Layer 2 of a small transformer language model trained on English Wikipedia (12 layers, counted from 0, width 128).
A neuron's activation on a vector x is GELU(weights . x), where the dot is the dot product.

Input weights of the MLP neurons that the questions are about. A number n stands for (n - 128) times 0.002.
n23: 124, 147, 192, 130, 166, 158, 181, 123, 129, 152, 82, 113, 139, 145, 135, 126, 110, 122, 122, 135, 154, 69, 103, 123, 87, 128, 180, 124, 111, 89, 91, 83, 123, 139, 144, 123, 99, 74, 122, 140, 95, 102, 119, 192, 87, 192, 163, 163, 156, 152, 101, 115, 157, 90, 131, 119, 141, 73, 99, 121, 130, 105, 92, 124, 129, 165, 137, 158, 102, 118, 47, 75, 138, 95, 163, 100, 118, 107, 123, 162, 85, 111, 160, 141, 73, 105, 151, 168, 122, 136, 132, 95, 162, 65, 103, 189, 142, 141, 139, 127, 187, 75, 165, 68, 135, 161, 170, 202, 158, 158, 139, 126, 150, 107, 111, 160, 174, 137, 90, 161, 141, 108, 129, 126, 198, 80, 132, 91
n27: 163, 109, 118, 163, 110, 107, 137, 134, 177, 130, 124, 127, 78, 159, 105, 97, 165, 125, 107, 155, 119, 138, 227, 172, 110, 128, 136, 148, 120, 118, 118, 91, 142, 121, 133, 145, 116, 109, 105, 166, 115, 177, 182, 175, 141, 144, 71, 118, 114, 163, 74, 104, 123, 154, 124, 160, 166, 125, 167, 153, 117, 147, 148, 130, 101, 128, 141, 93, 132, 117, 112, 75, 127, 86, 146, 188, 141, 105, 79, 233, 103, 100, 124, 115, 143, 137, 148, 82, 131, 133, 103, 126, 76, 107, 123, 114, 89, 157, 153, 146, 97, 78, 174, 220, 75, 136, 162, 142, 128, 132, 85, 101, 141, 117, 150, 149, 83, 139, 144, 96, 153, 77, 86, 147, 112, 177, 128, 10
n67: 159, 120, 107, 129, 192, 121, 181, 97, 132, 150, 143, 104, 183, 104, 113, 79, 105, 56, 97, 58, 62, 176, 147, 144, 112, 78, 140, 148, 118, 141, 147, 153, 143, 133, 94, 101, 152, 165, 153, 148, 124, 83, 125, 140, 149, 128, 156, 124, 133, 164, 87, 132, 147, 126, 168, 176, 107, 172, 101, 116, 122, 123, 133, 111, 81, 131, 175, 84, 142, 68, 120, 104, 110, 102, 154, 119, 144, 118, 126, 180, 124, 131, 181, 139, 156, 149, 103, 115, 121, 111, 164, 85, 56, 100, 118, 129, 110, 139, 73, 101, 112, 139, 118, 145, 152, 140, 129, 130, 160, 177, 123, 137, 137, 160, 91, 168, 148, 105, 122, 144, 112, 114, 206, 97, 151, 84, 144, 145
n92: 154, 55, 130, 135, 131, 59, 89, 97, 104, 82, 151, 151, 182, 125, 71, 89, 65, 148, 93, 128, 168, 117, 127, 148, 124, 119, 83, 98, 145, 143, 166, 123, 142, 156, 153, 143, 139, 133, 142, 88, 105, 125, 90, 112, 150, 175, 108, 146, 176, 134, 131, 91, 131, 99, 111, 165, 160, 101, 115, 125, 128, 106, 118, 147, 124, 113, 129, 89, 154, 91, 127, 77, 116, 193, 122, 116, 161, 129, 166, 157, 138, 157, 116, 124, 157, 136, 168, 138, 159, 199, 79, 166, 152, 82, 159, 105, 169, 101, 124, 64, 145, 65, 139, 96, 143, 112, 87, 113, 149, 160, 105, 114, 125, 179, 108, 135, 99, 136, 123, 144, 171, 111, 120, 105, 205, 154, 128, 134
n113: 89, 174, 170, 118, 176, 184, 105, 122, 118, 140, 117, 110, 119, 153, 106, 136, 109, 96, 140, 93, 120, 119, 116, 148, 141, 132, 110, 207, 166, 147, 188, 113, 131, 121, 136, 166, 182, 138, 136, 147, 136, 124, 147, 173, 136, 91, 151, 141, 73, 81, 104, 119, 159, 126, 116, 135, 139, 86, 83, 138, 147, 84, 69, 99, 126, 111, 130, 114, 197, 148, 124, 123, 140, 85, 131, 124, 96, 139, 142, 105, 91, 74, 114, 116, 147, 122, 109, 129, 153, 116, 165, 206, 117, 133, 136, 179, 89, 119, 198, 134, 145, 94, 206, 108, 119, 123, 65, 143, 140, 112, 171, 114, 170, 143, 99, 166, 69, 48, 121, 141, 142, 121, 108, 103, 133, 111, 118, 127
n124: 180, 167, 202, 147, 121, 141, 108, 158, 117, 143, 116, 101, 53, 134, 76, 112, 103, 166, 158, 130, 80, 154, 158, 137, 160, 128, 167, 102, 119, 145, 106, 118, 148, 80, 125, 132, 122, 116, 110, 148, 106, 139, 103, 109, 153, 136, 129, 96, 162, 170, 165, 93, 141, 130, 146, 107, 126, 108, 140, 98, 105, 77, 129, 148, 157, 134, 170, 131, 155, 118, 146, 166, 114, 109, 177, 69, 126, 148, 89, 188, 117, 141, 101, 125, 147, 175, 160, 126, 111, 168, 140, 141, 118, 160, 131, 158, 131, 126, 124, 115, 84, 113, 103, 80, 144, 124, 152, 177, 136, 152, 135, 143, 117, 50, 154, 137, 147, 124, 145, 84, 129, 11, 105, 81, 124, 113, 79, 143
n147: 107, 68, 135, 117, 115, 138, 105, 172, 108, 117, 171, 103, 47, 139, 178, 122, 126, 108, 76, 131, 93, 102, 125, 125, 130, 156, 177, 88, 130, 128, 115, 153, 120, 138, 120, 145, 120, 127, 99, 86, 106, 128, 150, 116, 144, 128, 151, 157, 145, 156, 106, 113, 149, 140, 140, 181, 166, 164, 95, 126, 146, 117, 142, 80, 146, 123, 118, 92, 126, 142, 135, 136, 116, 186, 89, 123, 163, 153, 138, 166, 126, 158, 172, 93, 148, 200, 128, 97, 136, 75, 146, 108, 110, 107, 116, 104, 139, 130, 145, 145, 59, 96, 88, 174, 115, 185, 148, 133, 123, 111, 138, 126, 169, 127, 114, 149, 163, 114, 138, 95, 140, 133, 80, 134, 131, 140, 93, 101
n149: 111, 130, 134, 134, 109, 155, 141, 123, 106, 167, 65, 134, 98, 124, 128, 153, 73, 52, 97, 102, 127, 190, 120, 137, 117, 142, 105, 120, 141, 202, 162, 172, 154, 121, 117, 178, 175, 173, 98, 122, 105, 172, 40, 68, 215, 96, 112, 129, 98, 82, 45, 155, 146, 107, 131, 148, 128, 115, 163, 182, 100, 142, 83, 178, 175, 127, 122, 115, 183, 193, 117, 118, 157, 90, 118, 125, 125, 154, 103, 107, 154, 95, 138, 39, 64, 145, 69, 53, 157, 146, 149, 156, 99, 170, 137, 122, 123, 122, 88, 108, 160, 102, 99, 110, 168, 127, 123, 154, 136, 93, 133, 116, 189, 93, 89, 131, 163, 127, 130, 102, 178, 122, 183, 122, 197, 152, 140, 130
n155: 120, 143, 125, 180, 130, 180, 126, 114, 146, 160, 177, 120, 130, 53, 97, 77, 128, 113, 162, 165, 108, 114, 124, 174, 129, 131, 80, 77, 150, 148, 107, 105, 161, 171, 163, 107, 124, 145, 222, 147, 117, 111, 171, 160, 126, 114, 139, 165, 120, 121, 87, 136, 131, 154, 99, 119, 125, 62, 76, 162, 79, 99, 162, 169, 101, 143, 104, 150, 164, 119, 151, 159, 155, 199, 125, 120, 118, 157, 109, 122, 122, 115, 153, 130, 160, 94, 141, 141, 81, 138, 88, 191, 192, 115, 89, 151, 117, 172, 131, 103, 237, 95, 122, 88, 105, 156, 116, 161, 150, 106, 73, 118, 101, 113, 126, 121, 160, 124, 74, 129, 112, 104, 143, 50, 111, 79, 55, 140
n189: 178, 108, 143, 122, 159, 158, 126, 93, 163, 102, 164, 123, 65, 99, 110, 64, 133, 121, 91, 156, 114, 190, 128, 34, 121, 161, 165, 173, 116, 106, 132, 136, 136, 122, 129, 63, 129, 164, 167, 196, 165, 152, 147, 81, 92, 163, 146, 191, 149, 148, 113, 125, 140, 126, 146, 176, 87, 159, 138, 118, 178, 150, 125, 155, 98, 171, 101, 96, 120, 85, 104, 145, 88, 115, 146, 166, 117, 144, 154, 121, 146, 80, 124, 120, 136, 97, 76, 92, 110, 154, 109, 170, 89, 136, 124, 161, 119, 142, 75, 96, 108, 162, 128, 106, 143, 134, 148, 152, 119, 81, 56, 200, 138, 103, 128, 167, 104, 114, 120, 131, 187, 113, 79, 87, 115, 156, 86, 124
n195: 99, 133, 134, 154, 117, 99, 153, 146, 91, 126, 50, 165, 140, 87, 132, 121, 106, 129, 174, 138, 118, 162, 142, 100, 109, 141, 175, 167, 161, 126, 122, 88, 167, 144, 129, 176, 88, 100, 106, 142, 144, 130, 106, 112, 143, 108, 118, 74, 146, 119, 129, 116, 122, 96, 139, 125, 134, 94, 193, 175, 179, 152, 158, 107, 157, 153, 200, 189, 136, 77, 142, 102, 132, 67, 75, 136, 103, 123, 115, 144, 107, 125, 180, 116, 144, 129, 102, 130, 103, 137, 112, 124, 123, 80, 139, 126, 63, 132, 210, 95, 137, 116, 114, 102, 172, 166, 100, 129, 206, 89, 65, 166, 149, 142, 157, 143, 132, 117, 98, 132, 154, 124, 128, 107, 131, 137, 89, 96
n240: 103, 154, 175, 65, 106, 85, 61, 101, 127, 145, 87, 134, 146, 125, 148, 135, 154, 174, 102, 131, 201, 92, 213, 155, 74, 145, 112, 75, 79, 95, 201, 108, 124, 144, 65, 123, 231, 124, 130, 77, 109, 148, 113, 48, 130, 109, 96, 120, 170, 98, 122, 177, 128, 184, 71, 138, 110, 41, 102, 181, 123, 105, 200, 111, 184, 102, 52, 142, 166, 113, 120, 103, 202, 140, 113, 143, 90, 183, 121, 101, 83, 123, 145, 139, 180, 127, 179, 85, 166, 109, 141, 174, 70, 150, 104, 140, 133, 155, 127, 175, 177, 130, 143, 147, 186, 73, 211, 51, 89, 43, 111, 160, 159, 117, 133, 103, 104, 109, 89, 157, 173, 113, 149, 184, 128, 161, 207, 106
n249: 177, 117, 150, 78, 164, 178, 169, 135, 140, 161, 82, 82, 138, 126, 180, 129, 172, 98, 181, 159, 129, 128, 174, 49, 154, 96, 184, 89, 114, 67, 129, 113, 147, 68, 123, 70, 187, 110, 115, 87, 112, 143, 155, 113, 152, 119, 143, 134, 160, 108, 117, 127, 188, 199, 146, 141, 129, 80, 163, 144, 107, 218, 117, 118, 120, 94, 71, 188, 77, 81, 183, 137, 131, 123, 71, 189, 140, 147, 128, 131, 177, 124, 78, 134, 144, 165, 143, 142, 141, 69, 102, 133, 113, 110, 90, 101, 68, 144, 143, 147, 144, 196, 140, 85, 110, 152, 142, 117, 123, 74, 125, 129, 143, 169, 141, 162, 129, 144, 106, 107, 89, 29, 100, 116, 135, 159, 74, 53
n253: 108, 120, 141, 143, 174, 112, 101, 96, 147, 144, 123, 95, 86, 145, 156, 164, 110, 151, 110, 117, 148, 122, 130, 108, 114, 81, 130, 157, 128, 156, 139, 130, 116, 126, 175, 193, 136, 136, 123, 101, 152, 118, 118, 149, 126, 132, 94, 101, 156, 158, 157, 142, 150, 104, 84, 97, 95, 130, 156, 119, 151, 176, 126, 120, 145, 47, 181, 41, 130, 77, 147, 141, 133, 144, 114, 80, 101, 103, 154, 165, 140, 83, 87, 113, 116, 111, 123, 158, 120, 140, 106, 109, 89, 143, 138, 143, 142, 163, 149, 182, 120, 123, 134, 223, 131, 135, 116, 153, 108, 126, 139, 118, 98, 206, 77, 138, 154, 69, 148, 136, 116, 139, 116, 135, 131, 112, 175, 85

Each question shows a token from some text and the vector x that enters the MLP there. A number n stands for (n - 128) times 0.031.

"ing": 77, 125, 46, 109, 137, 146, 81, 82, 127, 130, 115, 159, 153, 170, 126, 133, 140, 114, 184, 117, 100, 78, 99, 92, 143, 64, 153, 148, 85, 149, 204, 106, 153, 130, 108, 106, 97, 205, 121, 131, 103, 138, 124, 88, 151, 130, 99, 156, 201, 127, 133, 76, 101, 88, 173, 124, 169, 157, 121, 145, 57, 147, 127, 193, 124, 130, 133, 95, 82, 169, 131, 126, 85, 141, 170, 117, 167, 109, 95, 130, 80, 143, 158, 153, 37, 125, 117, 160, 120, 84, 149, 139, 99, 101, 103, 100, 151, 167, 180, 115, 110, 135, 121, 101, 116, 153, 150, 121, 183, 184, 164, 80, 121, 138, 219, 86, 56, 180, 182, 140, 158, 152, 140, 150, 82, 111, 116, 169
Which two neurons fire most, strongest first? n67, n92

"ep": 92, 128, 67, 117, 116, 139, 95, 63, 140, 160, 94, 170, 140, 179, 88, 119, 142, 105, 149, 151, 122, 105, 73, 74, 134, 55, 143, 142, 123, 169, 231, 143, 88, 110, 134, 106, 69, 191, 158, 117, 95, 148, 144, 89, 127, 112, 102, 158, 225, 137, 142, 72, 116, 89, 141, 112, 168, 120, 108, 125, 95, 146, 149, 214, 139, 135, 114, 139, 149, 150, 92, 108, 83, 151, 157, 160, 162, 159, 135, 133, 99, 132, 113, 123, 60, 129, 81, 122, 111, 102, 122, 122, 119, 168, 143, 126, 146, 137, 129, 99, 117, 73, 155, 84, 84, 136, 141, 154, 207, 161, 168, 81, 130, 137, 189, 103, 95, 187, 154, 153, 138, 172, 146, 137, 83, 90, 88, 186
The three highest activations, in order: n92, n149, n155

"o": 93, 165, 67, 87, 117, 174, 95, 52, 136, 106, 106, 208, 87, 180, 99, 131, 158, 160, 126, 138, 82, 111, 112, 142, 140, 45, 149, 201, 100, 145, 198, 117, 120, 109, 103, 84, 109, 159, 117, 162, 90, 150, 154, 125, 138, 131, 114, 151, 202, 122, 166, 87, 99, 97, 148, 138, 148, 149, 128, 115, 93, 156, 183, 166, 127, 129, 139, 127, 127, 166, 114, 157, 93, 167, 141, 158, 135, 155, 133, 85, 85, 122, 149, 100, 69, 107, 106, 163, 140, 73, 130, 141, 126, 122, 143, 94, 145, 174, 174, 119, 113, 119, 124, 76, 126, 144, 140, 131, 194, 143, 178, 82, 127, 157, 173, 78, 50, 155, 138, 138, 101, 149, 113, 156, 28, 79, 100, 185
The neuron with the highest activation: n113

"ov": 89, 132, 57, 126, 110, 152, 86, 81, 139, 155, 125, 151, 118, 130, 106, 143, 167, 127, 148, 165, 103, 110, 117, 104, 147, 59, 124, 159, 87, 133, 191, 124, 106, 107, 106, 69, 79, 185, 149, 137, 102, 150, 149, 102, 139, 124, 92, 153, 211, 158, 135, 54, 92, 86, 122, 107, 118, 133, 90, 113, 82, 159, 207, 218, 129, 124, 150, 120, 144, 191, 143, 150, 92, 194, 127, 165, 167, 142, 99, 130, 87, 150, 150, 116, 83, 112, 91, 153, 106, 111, 126, 147, 138, 143, 79, 115, 167, 158, 159, 119, 122, 95, 132, 92, 137, 121, 147, 128, 189, 174, 160, 81, 140, 133, 191, 104, 85, 185, 151, 155, 91, 127, 161, 134, 48, 47, 101, 169
Which neuron fires most, and how strongly? n155, at about 1.4

"ist": 91, 129, 62, 107, 101, 89, 83, 79, 141, 111, 78, 139, 153, 160, 82, 128, 172, 141, 178, 151, 61, 99, 113, 99, 131, 62, 161, 175, 126, 155, 176, 133, 134, 132, 128, 99, 88, 173, 101, 109, 104, 150, 116, 75, 146, 109, 80, 177, 216, 137, 158, 69, 96, 101, 155, 118, 152, 130, 136, 107, 124, 171, 177, 208, 159, 151, 154, 140, 68, 162, 128, 129, 94, 167, 136, 164, 160, 122, 104, 118, 98, 142, 133, 126, 59, 94, 100, 143, 120, 83, 155, 144, 131, 139, 133, 98, 105, 162, 180, 132, 94, 76, 122, 145, 108, 109, 166, 173, 209, 157, 152, 98, 113, 153, 207, 130, 95, 166, 141, 142, 135, 161, 127, 145, 38, 96, 108, 147
Which neuron fires most, and how strongly? n195, at about 0.63

" K": 108, 123, 109, 95, 141, 138, 57, 59, 143, 140, 121, 181, 124, 167, 135, 140, 163, 119, 143, 170, 113, 90, 135, 122, 118, 102, 137, 206, 77, 154, 180, 70, 74, 79, 118, 107, 32, 187, 118, 152, 104, 138, 196, 116, 153, 107, 99, 128, 205, 155, 129, 71, 118, 119, 113, 144, 122, 125, 134, 121, 84, 169, 154, 195, 127, 123, 124, 134, 110, 176, 149, 136, 87, 130, 149, 161, 157, 118, 118, 132, 101, 179, 140, 109, 62, 102, 106, 127, 136, 136, 170, 91, 124, 147, 118, 101, 136, 152, 139, 106, 129, 124, 123, 110, 135, 102, 152, 100, 191, 189, 178, 84, 97, 168, 178, 58, 69, 212, 146, 120, 137, 168, 142, 118, 73, 76, 100, 140
The neuron with the highest activation: n27

"z": 72, 147, 76, 86, 120, 138, 104, 86, 144, 130, 99, 163, 102, 177, 113, 141, 159, 125, 179, 146, 129, 103, 119, 112, 121, 49, 159, 177, 109, 126, 183, 117, 79, 95, 121, 67, 82, 202, 149, 128, 117, 185, 130, 115, 154, 99, 107, 147, 188, 161, 176, 83, 96, 103, 126, 126, 138, 151, 131, 89, 87, 171, 187, 232, 166, 123, 115, 139, 86, 177, 159, 129, 111, 221, 120, 150, 130, 154, 127, 135, 93, 151, 138, 116, 75, 113, 106, 141, 115, 105, 185, 111, 126, 123, 113, 110, 116, 144, 170, 99, 88, 119, 128, 95, 147, 107, 133, 101, 208, 168, 155, 74, 156, 170, 156, 84, 103, 149, 110, 134, 126, 119, 96, 135, 52, 70, 89, 154
Which two neurons fire most, strongest first? n249, n124

" in": 95, 162, 67, 122, 132, 172, 111, 123, 150, 89, 124, 154, 119, 217, 91, 134, 153, 96, 162, 105, 78, 72, 76, 115, 131, 69, 148, 140, 100, 164, 213, 92, 91, 116, 89, 114, 74, 178, 130, 153, 118, 118, 140, 88, 164, 115, 59, 171, 215, 161, 164, 82, 111, 97, 139, 151, 148, 127, 93, 111, 112, 135, 138, 181, 135, 123, 123, 115, 124, 175, 156, 186, 136, 130, 130, 157, 150, 155, 95, 113, 115, 132, 146, 123, 46, 82, 96, 113, 141, 101, 150, 104, 94, 162, 113, 129, 96, 156, 180, 144, 121, 96, 112, 100, 137, 116, 153, 101, 174, 157, 184, 58, 103, 159, 186, 100, 85, 186, 166, 165, 121, 151, 152, 148, 60, 114, 102, 175
The neuron with the highest activation: n113

"ag": 110, 127, 88, 127, 134, 91, 73, 86, 155, 135, 113, 181, 125, 184, 129, 121, 146, 119, 153, 163, 123, 106, 67, 98, 126, 45, 160, 171, 72, 130, 159, 138, 81, 123, 134, 156, 73, 207, 134, 127, 112, 140, 157, 118, 152, 121, 121, 163, 212, 96, 169, 68, 146, 114, 132, 101, 170, 123, 108, 118, 72, 171, 157, 208, 136, 129, 111, 84, 108, 129, 119, 118, 89, 172, 168, 145, 165, 152, 123, 120, 84, 143, 118, 103, 47, 107, 110, 141, 113, 105, 139, 95, 121, 150, 149, 143, 163, 177, 164, 107, 118, 115, 117, 127, 135, 123, 164, 116, 210, 173, 188, 62, 103, 142, 180, 78, 87, 161, 111, 117, 125, 112, 114, 177, 41, 107, 100, 166
Which two neurons fire most, strongest first? n253, n92

":": 103, 141, 60, 135, 97, 152, 108, 86, 151, 141, 100, 171, 130, 165, 97, 154, 165, 116, 152, 143, 148, 84, 86, 115, 123, 96, 162, 188, 105, 136, 176, 127, 136, 100, 105, 101, 89, 185, 136, 150, 119, 134, 173, 80, 161, 143, 80, 167, 230, 153, 166, 51, 65, 121, 163, 155, 134, 174, 133, 141, 74, 154, 132, 188, 125, 125, 112, 112, 93, 152, 149, 183, 119, 146, 99, 130, 139, 152, 125, 126, 104, 131, 144, 137, 65, 68, 86, 107, 131, 95, 187, 99, 109, 134, 123, 130, 124, 117, 148, 126, 109, 111, 102, 74, 114, 106, 168, 92, 183, 148, 198, 106, 81, 179, 170, 86, 82, 155, 147, 186, 96, 127, 130, 140, 44, 113, 88, 169
Which neuron fires most, and how strongly? n189, at about 0.024

"id": 116, 133, 57, 98, 121, 144, 55, 85, 160, 151, 109, 160, 148, 169, 107, 148, 184, 157, 162, 117, 101, 79, 88, 97, 149, 42, 169, 170, 85, 138, 164, 111, 131, 128, 74, 117, 97, 189, 116, 115, 75, 139, 143, 116, 159, 145, 101, 179, 199, 129, 132, 49, 100, 110, 130, 93, 146, 150, 99, 136, 89, 158, 123, 194, 152, 149, 146, 106, 114, 181, 138, 128, 135, 178, 143, 129, 145, 140, 106, 152, 63, 128, 179, 150, 55, 117, 111, 125, 118, 129, 125, 136, 110, 141, 124, 136, 145, 156, 183, 140, 95, 113, 121, 100, 104, 152, 119, 95, 178, 160, 167, 67, 119, 120, 206, 66, 73, 176, 152, 154, 151, 166, 148, 165, 64, 93, 72, 144
The neuron with the highest activation: n27

" |": 96, 133, 85, 123, 121, 135, 83, 71, 143, 118, 109, 163, 145, 150, 108, 167, 151, 97, 160, 115, 156, 107, 78, 111, 116, 89, 160, 184, 87, 123, 154, 103, 110, 115, 138, 84, 98, 183, 146, 132, 117, 122, 169, 96, 153, 131, 107, 186, 206, 160, 164, 66, 83, 95, 152, 152, 180, 175, 110, 115, 87, 150, 158, 186, 111, 128, 118, 110, 97, 174, 138, 190, 94, 136, 112, 168, 121, 133, 91, 127, 107, 135, 138, 142, 56, 71, 108, 98, 131, 99, 207, 115, 135, 151, 105, 135, 144, 154, 156, 86, 108, 143, 102, 60, 81, 116, 155, 90, 198, 159, 187, 83, 106, 162, 176, 62, 71, 156, 150, 169, 138, 138, 145, 161, 52, 130, 111, 157
The neuron with the highest activation: n189

"p": 90, 133, 75, 113, 117, 131, 78, 71, 120, 141, 117, 170, 149, 143, 91, 137, 155, 107, 182, 151, 77, 123, 83, 89, 134, 24, 151, 158, 103, 163, 206, 124, 80, 151, 112, 89, 90, 164, 148, 78, 86, 166, 127, 89, 162, 124, 108, 147, 211, 135, 139, 100, 77, 110, 133, 115, 167, 151, 130, 121, 77, 174, 159, 219, 160, 135, 119, 97, 112, 141, 118, 82, 87, 168, 142, 140, 157, 134, 110, 157, 123, 151, 149, 105, 45, 121, 117, 136, 136, 78, 154, 92, 87, 144, 138, 143, 147, 151, 147, 124, 121, 123, 143, 101, 131, 121, 155, 112, 203, 134, 150, 107, 122, 168, 196, 96, 106, 151, 160, 134, 143, 149, 165, 138, 34, 88, 124, 201
The neuron with the highest activation: n67

"iv": 113, 159, 64, 132, 100, 128, 104, 74, 149, 149, 110, 171, 134, 178, 78, 158, 152, 116, 134, 141, 111, 80, 109, 88, 168, 44, 131, 165, 98, 165, 186, 95, 118, 145, 103, 118, 62, 161, 128, 147, 48, 109, 144, 97, 143, 127, 126, 152, 208, 119, 176, 68, 98, 99, 131, 129, 134, 123, 67, 110, 74, 131, 134, 201, 167, 178, 131, 140, 113, 180, 144, 109, 124, 177, 145, 156, 151, 143, 112, 134, 91, 138, 158, 125, 58, 107, 82, 179, 119, 115, 110, 140, 105, 152, 120, 129, 141, 120, 163, 133, 118, 89, 153, 93, 134, 151, 166, 158, 192, 183, 156, 80, 124, 142, 195, 101, 87, 165, 115, 163, 121, 142, 144, 165, 36, 80, 86, 148
Which two neurons fire most, strongest first? n23, n155

"ers": 88, 147, 46, 102, 117, 152, 108, 126, 131, 128, 96, 178, 138, 140, 124, 121, 150, 107, 149, 129, 88, 100, 108, 123, 129, 51, 160, 178, 103, 138, 183, 107, 94, 123, 130, 77, 87, 175, 152, 146, 89, 164, 112, 94, 148, 122, 85, 112, 177, 127, 146, 69, 135, 123, 151, 122, 174, 150, 69, 101, 96, 159, 178, 221, 164, 133, 116, 115, 81, 167, 124, 172, 84, 175, 129, 137, 133, 106, 116, 123, 51, 151, 142, 95, 73, 124, 112, 141, 139, 93, 143, 131, 124, 120, 113, 96, 146, 167, 197, 103, 99, 127, 126, 55, 154, 118, 148, 129, 227, 148, 164, 113, 126, 161, 241, 99, 62, 140, 134, 152, 146, 161, 141, 137, 73, 110, 107, 173
The neuron with the highest activation: n195

"a": 115, 141, 77, 87, 128, 158, 60, 63, 152, 121, 110, 208, 90, 193, 123, 112, 121, 150, 148, 135, 98, 121, 67, 124, 113, 61, 163, 216, 82, 155, 197, 126, 102, 113, 103, 128, 82, 218, 123, 150, 105, 149, 166, 133, 144, 138, 79, 158, 185, 133, 137, 113, 101, 93, 136, 96, 163, 137, 132, 133, 91, 183, 171, 173, 134, 132, 114, 109, 93, 159, 145, 138, 134, 180, 129, 129, 135, 167, 117, 88, 106, 114, 160, 126, 50, 112, 107, 137, 133, 66, 146, 135, 116, 141, 141, 108, 170, 124, 135, 141, 92, 99, 131, 88, 117, 131, 153, 125, 194, 147, 184, 94, 148, 141, 167, 72, 62, 142, 151, 164, 99, 135, 109, 151, 49, 96, 99, 177
Which neuron fires most, and how strongly? n113, at about 0.021

"re": 91, 138, 41, 99, 145, 191, 83, 100, 119, 106, 134, 169, 97, 186, 91, 122, 169, 155, 161, 137, 60, 108, 84, 110, 154, 64, 173, 171, 118, 122, 166, 127, 73, 86, 126, 79, 65, 216, 152, 155, 86, 169, 116, 117, 129, 137, 84, 153, 222, 142, 166, 91, 135, 83, 123, 145, 132, 154, 78, 74, 100, 130, 168, 199, 147, 160, 128, 123, 125, 160, 129, 145, 123, 163, 155, 108, 149, 146, 93, 124, 93, 103, 130, 111, 82, 136, 115, 133, 99, 134, 144, 137, 127, 122, 145, 121, 129, 181, 147, 140, 102, 125, 126, 83, 115, 130, 157, 91, 195, 126, 150, 127, 114, 137, 173, 83, 63, 133, 151, 134, 134, 165, 133, 161, 36, 89, 137, 189
Which two neurons fire most, strongest first? n189, n124

" is": 85, 149, 51, 115, 122, 148, 133, 82, 145, 88, 68, 130, 169, 151, 90, 160, 190, 124, 154, 109, 113, 106, 109, 87, 92, 79, 164, 148, 87, 110, 220, 112, 112, 78, 94, 120, 94, 197, 159, 145, 136, 114, 163, 90, 173, 122, 75, 146, 210, 141, 163, 98, 83, 93, 134, 140, 168, 140, 86, 105, 87, 167, 194, 163, 114, 175, 117, 114, 123, 177, 143, 139, 140, 150, 124, 142, 154, 143, 83, 123, 90, 131, 173, 101, 91, 78, 125, 126, 120, 111, 147, 116, 101, 130, 134, 153, 116, 160, 154, 136, 112, 123, 128, 120, 128, 114, 181, 93, 166, 172, 144, 94, 89, 152, 196, 63, 57, 129, 149, 153, 122, 203, 159, 171, 56, 98, 102, 161
Which two neurons fire most, strongest first? n240, n67

"ar": 94, 106, 58, 116, 113, 137, 95, 64, 154, 73, 142, 173, 113, 139, 116, 113, 137, 145, 176, 143, 108, 111, 79, 114, 141, 40, 142, 162, 74, 151, 194, 105, 125, 145, 88, 126, 67, 194, 117, 102, 84, 123, 190, 102, 144, 135, 91, 153, 192, 92, 153, 77, 85, 97, 132, 117, 153, 145, 108, 90, 87, 169, 161, 182, 174, 121, 134, 139, 114, 167, 133, 145, 117, 173, 151, 117, 134, 140, 108, 94, 89, 132, 154, 117, 74, 120, 114, 134, 118, 68, 119, 120, 154, 162, 95, 126, 156, 142, 164, 141, 138, 105, 151, 120, 112, 144, 138, 154, 212, 167, 156, 101, 126, 150, 201, 116, 58, 184, 156, 173, 87, 157, 145, 188, 37, 106, 116, 160
The neuron with the highest activation: n155

"ur": 107, 122, 87, 86, 104, 145, 67, 91, 178, 104, 102, 195, 84, 186, 112, 131, 191, 153, 167, 138, 88, 89, 106, 137, 159, 50, 151, 163, 110, 183, 176, 124, 80, 147, 109, 89, 46, 180, 142, 137, 110, 127, 132, 105, 146, 140, 85, 186, 171, 121, 165, 99, 96, 96, 152, 135, 160, 143, 73, 84, 97, 168, 155, 191, 157, 142, 111, 122, 130, 189, 109, 149, 111, 155, 166, 111, 167, 140, 120, 130, 68, 125, 154, 104, 39, 143, 124, 104, 118, 110, 126, 112, 135, 142, 160, 114, 143, 155, 155, 128, 111, 104, 131, 97, 94, 154, 142, 142, 197, 158, 149, 79, 88, 146, 171, 114, 70, 192, 137, 165, 106, 128, 144, 180, 44, 87, 100, 130
Which neuron fires most, and how strongly? n27, at about 0.11

"ial": 94, 153, 53, 126, 99, 137, 97, 94, 120, 119, 94, 165, 137, 195, 112, 114, 187, 119, 156, 132, 119, 87, 105, 91, 100, 77, 195, 168, 97, 112, 207, 112, 115, 130, 106, 105, 87, 198, 106, 124, 76, 129, 133, 81, 189, 159, 107, 152, 188, 127, 162, 60, 130, 79, 152, 113, 170, 106, 97, 105, 69, 131, 130, 179, 138, 155, 137, 90, 78, 152, 139, 135, 97, 172, 145, 147, 145, 124, 127, 108, 65, 163, 151, 142, 51, 139, 102, 145, 128, 121, 145, 108, 160, 111, 117, 110, 145, 168, 170, 149, 99, 90, 154, 105, 108, 143, 178, 144, 188, 192, 136, 114, 112, 173, 217, 92, 70, 111, 147, 162, 116, 152, 129, 133, 59, 114, 111, 161
The neuron with the highest activation: n23

";": 84, 134, 69, 139, 130, 148, 84, 73, 122, 117, 99, 178, 125, 159, 112, 171, 153, 104, 161, 114, 154, 98, 83, 105, 117, 90, 164, 184, 93, 109, 145, 106, 103, 103, 129, 87, 132, 190, 163, 135, 141, 122, 165, 85, 155, 151, 98, 163, 187, 138, 134, 78, 85, 105, 135, 169, 191, 174, 112, 133, 96, 139, 156, 174, 124, 127, 122, 93, 93, 172, 103, 147, 65, 136, 130, 148, 124, 134, 123, 135, 118, 127, 128, 157, 56, 78, 105, 122, 145, 93, 218, 124, 121, 155, 89, 114, 113, 130, 152, 95, 108, 146, 84, 45, 118, 140, 170, 112, 203, 158, 181, 81, 87, 174, 174, 46, 86, 145, 167, 177, 144, 145, 164, 151, 71, 116, 113, 167
The neuron with the highest activation: n189

"l": 79, 162, 43, 115, 99, 165, 59, 56, 124, 93, 102, 189, 89, 133, 112, 149, 144, 133, 162, 149, 109, 115, 119, 119, 129, 47, 156, 162, 98, 132, 183, 114, 79, 123, 129, 104, 50, 205, 131, 112, 77, 169, 126, 118, 172, 123, 100, 181, 197, 147, 180, 76, 119, 89, 138, 125, 155, 177, 127, 116, 118, 153, 141, 166, 155, 107, 100, 108, 113, 162, 138, 121, 103, 149, 132, 123, 137, 139, 99, 100, 79, 160, 139, 104, 68, 141, 122, 128, 127, 105, 153, 128, 99, 142, 124, 141, 133, 168, 171, 136, 84, 140, 166, 94, 137, 143, 162, 110, 195, 156, 130, 96, 102, 156, 184, 92, 92, 153, 124, 121, 122, 176, 129, 205, 44, 97, 130, 203
The neuron with the highest activation: n147